Layer 3 of a small transformer language model trained on English Wikipedia (10 layers, counted from 0, width 128).
A neuron adds its activation times its output weights to the MLP's output. To switch it off is to set its activation to zero at one token and run the rest of the model.
A neuron's activation on a vector x is SiLU(gate . x) times (in . x), where the dot is the dot product.

Input weights of the MLP neurons that the questions are about. A number n stands for n times 0.0039.
n22 gate: -10 26 7 12 -5 9 -22 -30 33 3 21 22 31 -13 -7 -26 13 13 -7 -11 1 -2 -4 -6 -40 17 -41 6 36 -15 -17 21 7 -45 22 -21 -9 14 42 -7 -12 -10 -18 -27 -7 -8 25 -1 36 -12 -29 18 -11 18 24 13 14 7 1 29 -8 26 21 22 23 -26 -6 -8 -16 -29 26 -23 12 4 35 8 1 11 -1 18 3 -26 2 -5 14 -11 35 -4 24 66 5 -11 21 0 -33 19 -4 -16 -27 -18 24 17 19 -4 9 -46 13 35 -58 4 27 0 16 -16 31 1 -6 2 39 -7 -30 22 10 -10 -6 10 5 11
n129 gate: 84 59 14 36 -23 31 40 46 -10 -7 -21 -19 12 20 7 13 -3 -19 -3 27 -6 7 -1 -16 3 7 -10 -22 20 6 16 -43 17 -13 -24 -38 16 11 -14 5 22 15 4 -4 13 -28 -16 -4 4 16 28 8 2 14 -12 -37 -16 -40 31 -19 34 -13 53 42 -9 8 -35 2 -5 9 20 19 13 -34 59 -16 39 14 -4 13 -28 11 -14 8 -6 7 -12 -13 6 -15 -8 16 8 10 10 -12 -20 -18 -23 11 2 -11 -9 31 -46 -17 -1 34 -5 -25 6 27 -32 -18 46 8 4 -19 21 23 -8 38 -14 23 7 -33 -60 19
n191 gate: 7 -13 16 -9 -13 11 -6 -21 5 32 1 -7 -14 5 35 -22 -25 15 31 18 14 23 -11 -10 11 24 -30 22 25 -18 20 23 -18 -10 -2 19 -25 -9 -33 27 -12 12 -26 -32 24 -10 6 41 16 42 -31 12 -15 32 18 -16 19 3 22 -8 19 5 25 23 -14 48 32 -9 14 20 -3 -3 -4 -11 43 25 6 14 -2 -13 2 -38 -31 -7 8 -25 3 -44 -2 3 13 8 -35 -18 1 14 7 8 -49 20 -16 37 18 13 -6 -22 23 -31 -12 10 -6 -11 -2 -17 -23 -28 -8 -39 6 40 15 8 50 1 -17 1 12 -3
n203 gate: -11 11 -10 -38 24 22 -13 41 36 8 5 1 23 24 -33 8 -1 -7 -10 45 10 9 -17 -34 -10 14 -20 -2 25 -54 9 34 10 -38 -16 -23 16 -21 -37 -6 6 -9 -18 -29 3 -5 -26 3 -11 -30 0 -16 -14 -25 -27 26 -13 -9 -10 21 -13 -16 13 -3 -40 24 -20 -4 -23 7 -17 29 -11 1 -5 -11 38 6 -34 -30 -33 -2 4 -4 -26 16 -7 -5 19 26 21 -25 -6 7 -17 18 -52 2 -38 22 19 28 2 33 -7 -2 -59 -19 11 -9 84 20 0 3 46 9 9 -24 16 -9 14 6 -55 -7 46 -35 15 28
n221 gate: -27 -21 13 -20 -45 -7 -38 -10 6 20 12 -23 -49 1 7 -7 10 1 19 -30 15 -40 -6 34 -6 -18 -25 4 9 11 -13 -43 27 -5 -11 -4 -11 15 4 -5 7 -30 -13 39 -16 -14 29 22 14 -11 16 8 -11 13 34 -33 4 -7 -21 -34 -30 12 -37 -24 -38 2 -39 -10 18 -20 -5 -17 7 48 -3 4 -53 14 -18 65 -18 -37 6 52 26 7 -34 10 9 -12 4 -6 -14 -3 22 -8 -11 -11 -10 11 60 -18 -2 -18 6 12 -6 13 3 -6 -2 33 7 18 -10 -39 -13 26 26 -1 17 6 -11 15 16 26 0 1
n222 gate: -4 -11 32 10 -3 8 -11 7 25 -8 0 -29 -7 -10 45 -57 -7 -8 20 16 26 27 0 -24 30 49 -14 37 -22 43 42 -13 22 32 26 -18 2 -8 17 21 12 13 -8 -11 -33 1 6 93 36 9 7 -16 24 -27 31 -6 -18 6 -2 12 0 9 -24 12 3 20 38 35 2 34 18 1 2 -10 12 -10 22 -22 8 -22 -10 7 -17 -2 -18 -4 6 -4 -11 -3 46 -8 27 17 1 -27 -20 14 5 -7 -22 -10 -3 -35 -5 -1 -8 2 -31 -10 -10 -8 80 6 47 -2 -36 -55 10 0 -24 -3 -23 -34 -28 -15 38 -45
n22 in: 27 16 -3 -8 14 -6 4 -2 -53 4 -21 -9 -21 -18 -8 -17 -5 -25 2 31 -3 12 -10 -16 50 2 26 11 -8 -2 21 -17 -17 27 -2 -12 5 14 -50 4 15 20 -1 -20 -1 21 -25 39 -23 11 24 18 8 -3 -43 -5 -5 -8 5 -23 29 -19 -13 1 11 35 -2 6 0 37 -25 21 6 -8 -10 -4 28 -12 -6 -28 -48 4 -7 -31 -24 2 -3 -9 -3 -3 15 -9 8 -13 40 2 10 30 22 -1 -3 -4 -11 7 -28 36 -19 -27 36 -21 -31 -5 0 -4 9 -10 -16 -39 -2 3 17 28 -31 -9 33 -21 -26 -32
n129 in: 17 -10 7 55 3 1 0 15 1 1 -11 -40 7 24 15 -1 -10 -2 -15 12 5 -15 50 20 -6 11 -4 -29 -49 8 5 0 20 -9 -22 -16 47 10 21 -6 29 17 -3 3 15 14 -23 -9 -30 -40 36 -12 1 3 -21 -4 1 17 -9 -69 0 -41 35 39 -27 5 -48 4 -25 4 0 -12 -22 -13 21 -27 11 15 -7 22 4 39 3 30 -16 -3 -45 -9 7 -44 -14 52 -59 12 27 -37 -20 -37 -20 34 -31 -39 -47 10 23 -12 28 17 -29 -30 -11 27 1 27 38 2 40 -6 -3 12 -5 17 13 -13 -6 -22 -30 15
n191 in: 15 -46 6 -61 -47 15 18 -2 6 13 34 15 -14 -5 3 10 2 18 9 -29 -2 3 4 -6 -10 30 -13 20 -11 4 -20 -25 6 -14 -18 31 -18 1 -10 -20 -3 -15 -16 27 25 -44 10 -16 0 28 -50 30 16 -28 -4 -5 5 7 -5 -13 0 -26 -13 -17 -3 26 5 -21 14 -4 2 -3 23 9 9 28 -22 2 26 11 32 -40 -8 7 -8 -19 -15 -10 11 -2 1 4 -29 -10 8 2 32 -26 -35 36 -41 28 27 -6 39 -26 -4 -20 -2 23 -20 10 -10 8 -27 -3 9 -7 43 34 22 -19 32 2 -26 14 22 26
n203 in: 4 6 24 33 16 -44 -23 26 -25 0 28 20 9 -10 -3 46 -10 32 57 -11 -9 11 22 -10 -10 0 38 -42 24 14 15 -12 5 -3 38 5 -14 20 39 5 22 -19 -7 11 15 4 57 18 25 13 -27 -3 0 16 -2 -32 -2 -9 36 -30 18 -5 -23 25 18 6 0 6 -1 -7 -11 20 40 -51 0 -1 -27 -24 10 22 -14 12 9 1 -17 -14 8 -8 -20 -10 22 29 48 -21 -24 -1 -12 -34 60 -16 -13 -27 4 -26 5 31 13 3 -5 12 -6 13 -9 3 11 -1 10 19 -21 39 4 36 27 21 -8 2 -44 9
n221 in: 1 2 -13 5 26 -1 13 16 4 -17 -14 -5 17 11 8 -23 0 -15 23 -18 2 14 -7 15 20 -19 -2 -13 -18 1 -5 26 -25 32 -24 21 3 -56 25 -4 -23 8 -42 22 20 23 -2 -2 -9 5 -28 41 1 -23 -8 6 25 -16 32 -6 21 -30 2 -16 3 -11 47 15 43 -30 -54 -2 33 -14 4 13 -4 21 12 -1 68 -11 -16 3 -3 -9 23 -7 2 12 45 -3 -24 -2 4 -34 28 -25 -28 4 -52 12 13 3 -2 -24 -12 7 -23 7 20 -14 -8 0 -1 -2 21 17 26 -13 -12 -59 -26 -13 -64 1 23 19
n222 in: 35 48 13 -5 11 13 46 -29 -31 -6 -35 35 -14 4 -9 -5 -1 7 -31 1 -6 30 -7 -7 -39 -13 4 -40 12 -3 -15 -24 -17 -34 -16 -28 -9 24 -32 13 -7 -12 27 11 19 12 -6 -44 -32 -13 17 47 -16 51 -13 21 15 -25 16 10 22 -5 37 10 -17 4 -16 -10 5 -20 -8 -5 -10 14 -8 44 20 18 7 18 -5 -16 -5 19 27 -17 11 -9 15 15 -17 17 -7 -28 -12 35 30 21 -25 -11 26 38 -2 37 -6 -4 -20 -13 26 9 1 -15 -78 -3 -5 26 12 8 -11 -28 -5 43 -30 65 5 9 -62 3

Output weights of the MLP neurons that the questions are about. A number n stands for n times 0.0027.
n22: 19 37 -18 35 -13 -36 -25 -63 -42 22 6 -41 -8 -39 -34 -20 11 9 -1 27 -9 33 -21 -20 -16 29 -20 -37 42 12 -19 5 53 -6 -7 -18 83 15 4 27 50 6 -74 -64 -7 59 -13 -13 24 5 -26 5 29 17 -14 -9 -46 -27 16 0 12 -26 17 15 -1 -3 7 -5 -23 22 44 2 25 -4 63 9 10 0 -24 -21 -37 -22 -7 -20 7 21 20 23 -1 64 -1 5 47 -26 9 -19 10 20 -10 -41 61 43 27 -11 -24 -41 8 -25 -2 19 52 -4 18 -15 16 -28 -14 -31 -53 2 9 44 15 -10 39 -12 3 -12
n129: -20 -58 11 7 14 10 -52 -37 24 2 14 4 -3 -25 7 -51 -12 21 -24 -45 -44 12 60 36 -37 -7 36 -27 -48 6 10 24 -6 -16 -45 -13 -50 8 56 -26 44 26 3 -6 -9 56 9 42 -30 -49 21 -26 -8 54 34 61 8 34 -62 -48 -23 -82 -22 26 -22 -1 -8 -3 4 3 -1 -40 -14 -33 8 -51 -22 -15 -7 14 17 60 -7 14 -58 18 -29 3 -12 -9 -3 22 -41 -34 19 -40 17 -25 49 7 -45 2 -43 -23 76 -58 8 33 -28 -28 -25 5 52 58 14 0 63 -4 7 9 9 -1 44 -57 -13 -2 67 30
n191: 25 -16 -56 -3 -16 -6 21 25 45 -33 5 -16 2 -12 -67 85 25 -19 -7 -50 -33 17 -2 17 -22 -16 31 -3 -35 35 -36 -57 -1 -12 7 -28 28 15 28 -21 -11 -3 14 80 -32 -11 3 -28 -23 -15 10 -6 29 -16 -1 0 -12 14 -58 -5 -38 -7 -47 -26 21 -43 -59 -9 -3 -40 -21 20 -5 23 -23 15 -26 -3 5 19 31 34 39 7 -38 2 -1 37 13 28 -40 -23 21 -9 -18 14 5 -1 26 -7 -1 -57 -32 -24 13 18 -25 70 16 -29 -4 37 -4 23 16 13 -19 41 7 -20 -21 -1 -74 -17 30 3 -6 21
n203: -25 -27 -18 17 -13 -9 -22 27 7 -5 10 42 -21 40 28 68 2 34 32 56 -23 27 4 -3 3 -84 30 -67 55 -33 64 3 25 -79 -11 -70 7 5 21 -19 22 -4 -5 12 22 13 54 -6 5 6 -61 -15 -18 40 13 -28 -53 -37 33 -8 -10 7 -41 36 -60 42 -51 29 -9 -12 -10 -6 5 -22 38 -19 9 13 17 -43 -26 31 17 -4 24 17 -2 61 -31 7 25 16 47 -46 -43 49 7 -7 25 6 -9 -5 -2 1 18 -28 -10 6 45 30 70 1 8 -1 4 25 37 23 -7 -6 8 -7 -3 -17 37 -31 -31 35
n221: 37 -24 -12 6 -21 47 -5 19 -25 13 12 41 -7 -31 8 76 -3 -3 5 10 16 6 29 -25 32 8 3 -17 20 -35 1 -7 -3 -1 43 -32 4 20 -15 54 54 3 36 -34 -24 -1 16 -12 -11 64 11 -52 -10 -24 8 -14 -40 10 -7 -5 -13 48 45 26 15 -15 -33 -25 -14 36 68 -21 -29 -7 11 4 19 -9 -26 2 -65 68 -7 -22 -11 -5 9 4 -25 -26 -43 -4 28 -1 -11 30 -26 45 47 -17 14 -22 -26 15 -18 8 7 8 -13 -6 -7 -18 23 42 -19 17 -21 -26 71 39 -25 47 36 -28 95 5 -16 -45
n222: 16 -8 84 16 -26 11 46 -13 -7 -58 -21 85 -59 -7 18 -27 -3 -17 -19 -3 39 69 -19 -7 -7 -10 -10 -38 3 46 8 -16 -15 -16 22 -41 24 -34 41 21 37 -11 13 17 -15 17 9 19 -9 6 17 12 -8 15 5 55 29 -6 -7 17 29 26 -32 20 -39 23 64 -35 38 22 9 -48 35 34 13 53 52 -49 13 61 61 -1 1 28 65 -19 32 -47 -52 39 35 2 9 -22 22 -18 0 29 26 -73 -60 -69 9 -29 -7 9 4 13 2 71 -25 -13 21 17 -15 -8 -17 -54 6 23 -39 15 -23 11 -10 23 -15 -22

Each question names a token from some text and the token that comes next. It shows the vector x that enters the MLP there. A number n stands for n times 0.055.

Then comes g, the gradient of the next token's log-probability with respect to the MLP's output, scaled to length 1. A neuron's effect is roughly proportional to its activation times (output weights . g). A number n stands for n times 0.004.

" |", then " Day"
x: 4 -10 -9 26 4 -9 6 10 -2 -3 -17 -26 5 19 -6 -7 25 -38 4 -8 15 2 21 -8 2 -10 -2 -1 -5 -7 -7 -12 15 -12 0 16 51 -24 2 12 19 -8 16 18 6 -3 -21 -6 1 -6 8 -16 22 -8 9 10 6 9 -24 -8 -19 -7 -8 6 1 -19 -11 -7 -11 12 -3 -9 -19 -15 -5 -27 3 -3 12 -6 0 32 -8 -12 13 9 -29 -1 3 5 8 -3 14 -10 6 -1 -12 4 -18 18 6 -30 2 -17 -1 11 19 13 2 7 12 -6 49 3 -9 -4 29 -13 6 -7 -13 -6 16 -12 5 2 13 4
g: -15 0 -37 -12 2 58 -3 -9 -20 21 16 21 -25 -3 9 -15 -20 1 -44 -10 -6 23 51 -10 -25 0 5 6 24 -1 -3 -3 -45 24 -10 10 6 15 27 12 -34 7 20 -27 -16 -25 31 20 -31 9 -19 -17 -12 -5 13 -8 -9 -13 -11 -8 17 -36 4 2 30 -19 19 33 19 -20 -7 -44 5 19 -59 3 -38 -18 -10 34 8 1 8 18 -34 23 -18 -5 30 31 -20 -18 1 -16 -21 -34 38 -5 6 -13 -18 -2 6 -17 -13 -18 -32 -13 0 -18 -39 25 -26 8 3 -48 32 38 6 -38 -2 -3 44 5 -2 -5 13 8
Which neuron, switched off, lowers the next token's probability most? n222

" Court", then " for"
x: -29 -18 1 -8 -7 -3 -11 1 40 15 4 10 -30 21 0 -34 18 13 -1 3 -12 1 1 26 -7 -2 6 17 -27 -11 -2 28 -2 -9 0 0 23 23 -6 16 -5 -9 4 6 44 -7 -45 -11 -6 -17 -17 -16 -16 3 -10 -37 -8 1 6 6 -37 24 -2 24 -31 12 -14 3 -2 -28 34 12 -21 -3 -7 -6 -41 -14 36 23 52 -7 5 21 6 17 2 9 -5 15 9 4 6 3 22 16 -11 13 19 19 -17 -1 -18 -44 31 -8 21 -2 -5 -2 -24 5 -17 21 -6 -10 -16 -24 3 20 20 16 -8 6 22 1 42 3
g: -12 -4 -13 11 -10 -1 9 43 10 27 -13 25 10 19 6 -26 19 -5 5 34 -7 -22 -42 3 18 -13 7 2 -33 15 17 27 17 -7 15 -2 3 11 18 -17 3 -30 -23 28 47 31 -37 -9 2 -4 31 -2 50 22 4 12 -5 -12 8 -29 9 19 -4 -7 6 5 -33 -34 5 -1 2 23 20 -28 35 30 24 -8 14 10 24 39 -29 -38 -24 -33 9 -1 -2 17 49 21 -35 -2 -6 -26 24 -5 -4 50 -10 51 -25 -38 23 -20 10 -5 27 14 18 -6 4 -9 10 -4 3 32 -15 -26 -40 -35 11 11 -1 -20 -43 -26
Which neuron, switched off, lowers the next token's probability most? n221

" Sh", then "ore"
x: -29 9 17 -21 0 12 -21 12 -28 -9 -10 -8 -30 2 -5 14 -5 5 -3 18 31 -14 -10 48 23 -9 13 -28 -3 18 16 12 -1 -11 2 45 -13 -14 29 -71 -45 2 -5 -15 -5 -25 -4 14 -54 -14 -7 -5 -2 9 3 -13 25 6 -6 5 20 1 -50 -13 28 32 -36 12 -21 5 -19 7 -5 -27 -10 -6 -9 3 -8 28 -6 -8 14 -9 29 -14 0 16 3 -2 -1 -9 -36 3 -6 -4 13 13 -17 -9 -26 2 30 -29 25 1 -2 9 -20 -10 -14 -1 -34 17 -35 10 -6 -10 17 -11 21 12 17 -3 -16 2 -21 1
g: 12 17 1 20 -20 28 -32 8 16 12 8 -12 -4 0 19 19 -11 55 -2 -41 61 -9 -8 26 3 33 -11 19 35 2 6 18 -15 4 7 13 13 -37 -5 17 -8 -29 5 25 -7 -1 20 18 -23 9 54 -51 47 11 -46 -8 -29 27 -9 9 -22 23 11 31 -2 2 -10 32 22 23 24 -12 57 19 14 -17 17 -26 3 -19 -10 15 13 -11 -13 41 29 -8 -7 -18 -14 -14 16 -2 -3 13 -21 -32 -43 1 -3 2 -1 40 13 14 25 -1 10 -19 20 6 13 13 13 -9 -10 -7 -1 20 25 49 -18 -24 -3 -9 -2 -37
Which neuron, switched off, lowers the next token's probability most? n221

" the", then " Ele"
x: -7 -26 16 -2 -21 -6 1 5 -7 -5 4 -4 5 -8 -17 -5 -3 -12 15 0 -10 -20 -1 -11 -2 1 -27 14 9 4 6 3 -12 23 5 30 47 -9 -7 -4 -1 7 -34 -12 11 -10 10 8 -5 12 -2 -13 7 0 -13 -30 -16 -12 -43 4 -5 -4 -20 4 11 -10 -17 7 16 1 20 -4 3 -9 1 5 8 -11 -4 -5 38 8 -1 -17 -6 1 -50 17 -32 -7 -11 -15 -4 1 -6 -47 -12 25 13 1 -3 8 -4 -4 -13 14 6 -1 13 -21 5 22 -3 -17 -11 -7 16 -10 -2 -4 -12 -14 18 -3 -17 2 15 6
g: -28 26 -40 -3 -9 10 -1 7 64 0 4 -21 -4 -28 -9 8 11 26 2 -19 -14 2 -24 11 29 13 22 30 -16 -39 -19 17 41 47 -14 -2 2 4 -25 11 -30 3 1 2 7 -7 1 -14 -31 45 -13 21 23 17 -32 20 15 -4 10 30 9 10 28 27 0 -58 -4 1 -36 -12 -5 6 -35 4 15 -2 -8 6 30 25 25 -15 7 -34 -22 64 3 -4 31 -5 -21 -70 -10 11 15 -12 23 -16 -40 -12 -20 16 3 -26 26 -21 -4 10 -23 -13 1 -34 -16 33 -29 -24 0 6 15 -8 10 10 -2 6 -10 -4 -4 -6
Which neuron, switched off, lowers the next token's probability most? n222

"ence", then " of"
x: -19 -31 -3 -25 -17 -6 18 -20 -3 -23 -2 -3 -26 1 -28 -21 -30 -28 1 -10 -34 4 13 18 1 12 18 -28 -46 1 -6 -2 -4 -41 -19 -6 32 15 8 45 5 -1 -23 -18 10 -20 -3 -10 0 -13 4 -9 -14 23 -4 -10 -26 3 14 7 -23 -5 0 -7 11 -2 9 1 -10 -3 29 -6 -16 -5 -42 2 9 -9 11 20 15 21 12 14 11 9 -49 16 14 14 -14 16 -39 -3 -15 0 -22 8 9 2 0 6 -18 -22 9 -29 23 -2 -3 -23 -12 -3 -29 3 13 -5 16 3 -15 11 12 -18 28 11 -5 13 6 15
g: -28 -11 -41 -9 -46 16 -25 20 -9 -21 -30 17 8 -19 5 14 -28 21 30 4 16 7 12 -24 5 8 12 27 -19 28 -6 -26 3 -6 -9 -24 5 11 12 3 6 15 -13 -14 -9 -22 -7 -7 34 -7 -19 27 -27 3 7 23 2 11 9 10 10 30 4 -41 -20 30 -4 23 -9 -9 -35 10 -19 8 27 -34 -22 22 5 -28 -22 -75 -12 21 -23 -10 -21 -7 -17 -14 -41 -13 7 -1 -27 21 2 -9 -19 26 33 24 21 13 29 18 -15 -28 -32 -35 26 21 0 -22 10 12 57 -29 12 21 -9 37 -23 -2 -1 -40 -41 -30
Which neuron, switched off, lowers the next token's probability most? n129

" Bel", then "é"
x: -33 1 9 -10 10 0 3 -3 -16 -5 7 0 -6 0 27 -25 30 34 -9 -10 12 -8 4 41 13 -71 8 21 14 5 5 -9 46 -25 -1 16 -10 -4 22 -7 -7 -11 -32 -13 -12 -1 -25 1 11 -5 -7 2 2 34 23 19 -13 20 -50 10 20 11 -16 -43 -13 11 -9 9 -11 -23 29 -17 -4 -11 2 -15 32 29 -14 0 23 24 19 -7 58 4 -41 21 -5 21 -20 -5 1 0 3 -20 -4 18 12 3 -6 -26 37 -32 35 -14 1 -9 14 35 18 -5 6 -19 -11 20 -9 -23 6 -14 9 -22 11 -3 8 10 30 7
g: 48 20 -35 49 4 23 14 -8 27 4 -22 10 -16 -47 -7 -28 -10 13 5 24 -26 5 -25 -26 -27 -15 -19 30 22 1 -6 2 52 19 -14 -58 -30 3 12 28 38 18 5 -4 -23 25 16 25 13 34 -4 36 14 55 10 17 -36 -31 7 -11 9 31 4 -9 -20 7 -1 17 -8 0 32 -10 54 -2 19 0 -25 3 -13 -29 7 5 8 -16 11 -2 30 12 -42 27 -20 -16 15 -21 22 9 -5 35 0 -13 14 34 -9 21 -19 -18 9 3 2 -16 42 -2 -16 -10 -8 20 -2 -20 5 3 23 21 8 13 26 11 -27 13
Which neuron, switched off, lowers the next token's probability most? n203

"om", then "-c"
x: 19 -6 -15 1 -13 8 15 3 -21 1 15 -1 0 31 4 14 3 8 -9 -1 -7 -2 31 65 13 26 -13 -13 -25 18 -9 25 -19 -35 -10 1 15 -9 -26 6 -26 -4 -71 37 7 -10 -29 2 21 16 33 -30 -22 -2 -16 -36 -30 5 15 10 -37 20 -7 -4 -12 -2 54 -9 -14 -33 -4 -19 7 3 -6 17 -27 0 2 -1 -5 14 6 -24 -1 4 -47 5 5 -5 9 -7 -3 0 -12 -2 -11 -17 6 -2 -4 3 29 -15 55 -3 21 0 21 1 -13 -22 -7 -8 -10 -4 -7 31 1 33 27 10 34 -9 -14 13 25 -11
g: -12 40 16 26 20 -35 9 30 -4 -11 -9 1 -5 8 20 -37 -12 7 4 21 -2 -12 -50 -29 -33 8 15 -1 -7 -20 -43 -25 -11 -22 7 2 26 24 28 -14 -24 -28 26 -3 -11 -26 7 -18 28 1 -9 -20 -3 -25 23 1 -2 17 -28 -48 -1 2 31 -22 -13 -18 0 10 21 12 -17 20 -4 2 -57 35 -5 -26 -8 10 -16 -17 -12 -40 35 44 18 2 6 42 33 7 -4 -9 12 21 -24 4 0 7 26 0 19 -30 -23 29 -21 10 58 9 -6 36 -32 28 17 17 26 21 1 -2 0 -8 -40 22 -12 3 14 -42
Which neuron, switched off, lowers the next token's probability most? n191

"z", then " |"
x: -21 2 -11 14 1 -32 -20 0 -2 -33 -11 1 -6 2 16 45 8 6 -13 -23 15 -4 32 -18 18 9 1 13 -12 -7 6 8 -40 2 -20 40 -1 -24 -7 32 -39 2 -44 -1 -23 -39 -23 -14 24 -11 -3 -15 7 13 29 16 5 -30 -4 -13 -3 4 -31 13 -8 8 7 16 -5 0 6 -41 -3 -20 7 0 11 32 -17 6 12 -23 24 37 -8 -30 -3 9 25 16 -3 11 -17 3 -7 -6 -19 -3 22 -10 -17 -5 33 -15 2 -6 6 -11 -29 -23 -16 -9 -15 -13 7 -10 -7 36 22 6 9 4 43 4 -17 -9 41 10
g: -18 -56 -24 -20 -15 -39 6 -11 -1 -30 31 -9 -13 -4 17 16 25 24 -4 33 5 -34 7 24 24 -17 10 2 24 2 -13 38 6 27 29 12 10 7 -29 -17 -4 6 -1 -3 38 -4 -11 9 18 -20 12 7 28 8 21 -20 16 40 -33 6 -30 -17 17 -55 -20 7 -31 41 43 -25 14 -10 2 -3 29 -9 -22 -36 5 -15 44 7 -6 -39 26 -18 -30 12 8 -7 -62 28 -4 16 20 -14 0 -14 -5 42 -18 -13 -16 18 -27 25 13 10 -17 1 0 6 4 -12 -42 -31 1 -19 27 14 32 2 -1 10 -8 -14 12 -25
Which neuron, switched off, lowers the next token's probability most? n22

"ian", then "ces"
x: -16 13 -9 -5 8 -34 15 -14 -20 -4 -3 -4 -13 19 -11 -14 -36 -7 -28 4 -11 -15 12 3 -3 7 21 5 -27 18 -31 -6 15 -18 2 68 24 13 -24 33 3 -3 18 -2 17 28 -14 -50 -20 7 -45 -32 -18 2 -5 -24 -3 5 -7 -3 -11 5 20 18 -2 1 19 -27 30 13 -5 -12 -4 -8 -1 8 11 25 -21 6 17 -22 9 -3 -18 -7 5 17 24 0 -13 -7 -23 -8 -9 -19 -2 8 7 16 11 -40 38 31 0 0 4 -18 -8 -3 27 14 30 8 7 -13 -12 -9 6 -4 16 -13 13 15 -36 1 13 17
g: 49 16 -28 -14 -24 -63 38 4 21 -31 2 1 -5 31 -17 2 3 -19 -22 -15 24 -14 2 -3 -7 -3 -14 -38 38 16 -21 -6 6 20 -14 -14 -2 26 -9 22 -19 3 -6 -9 13 16 -10 -6 12 -10 -10 -10 12 -7 28 -72 -9 -31 -23 -3 -2 -2 -2 9 20 -19 -51 -23 11 1 19 7 -15 21 8 -4 -18 -6 -6 -23 -14 -15 -2 -19 -41 3 13 -30 29 15 -49 0 7 6 -35 0 -9 -20 -12 48 -18 9 -15 -1 -17 42 -10 -20 28 15 15 4 7 -1 0 17 -19 17 15 -22 14 -37 4 15 -42 47 55 29
Which neuron, switched off, lowers the next token's probability most? n191

" he", then " gave"
x: -38 3 -19 8 -1 -1 2 3 11 -1 3 4 -5 37 12 -2 -7 15 -23 39 14 -26 20 42 -11 -19 -15 -27 -6 -10 -15 5 -22 5 0 8 16 1 15 -32 -4 -5 14 -42 10 2 -34 -3 23 -21 9 -6 -12 -16 -24 -7 25 -1 -43 -4 -60 0 -17 19 4 13 -33 9 23 4 -14 -7 -17 -20 -1 18 5 3 -3 -23 2 44 4 -18 -33 -14 16 21 0 3 -66 21 -23 1 0 -15 4 6 13 15 -12 9 -6 44 6 1 -38 7 -31 -18 4 -12 -23 -35 -7 4 9 -1 -11 -26 -10 -6 4 29 -14 6 44 -9
g: 17 -18 29 9 27 -23 -8 -28 -15 -16 29 21 22 -26 -39 -16 -2 28 -18 2 -6 9 -6 -10 -24 0 -6 -5 23 25 -21 -5 -2 24 13 -23 27 12 24 58 -11 -8 0 2 -34 34 -24 -18 14 -43 19 18 -24 -18 -17 12 35 28 -29 31 2 19 14 26 16 30 -4 6 32 27 22 2 6 41 -3 1 -15 -1 -13 14 -13 24 19 10 17 -29 -4 -9 -16 11 -15 15 9 6 10 36 -28 10 30 -15 16 19 -10 -44 16 -13 35 22 21 7 -18 -14 41 -3 2 35 -33 -43 -19 7 -54 -20 30 10 3 46 -27 15
Which neuron, switched off, lowers the next token's probability most? n203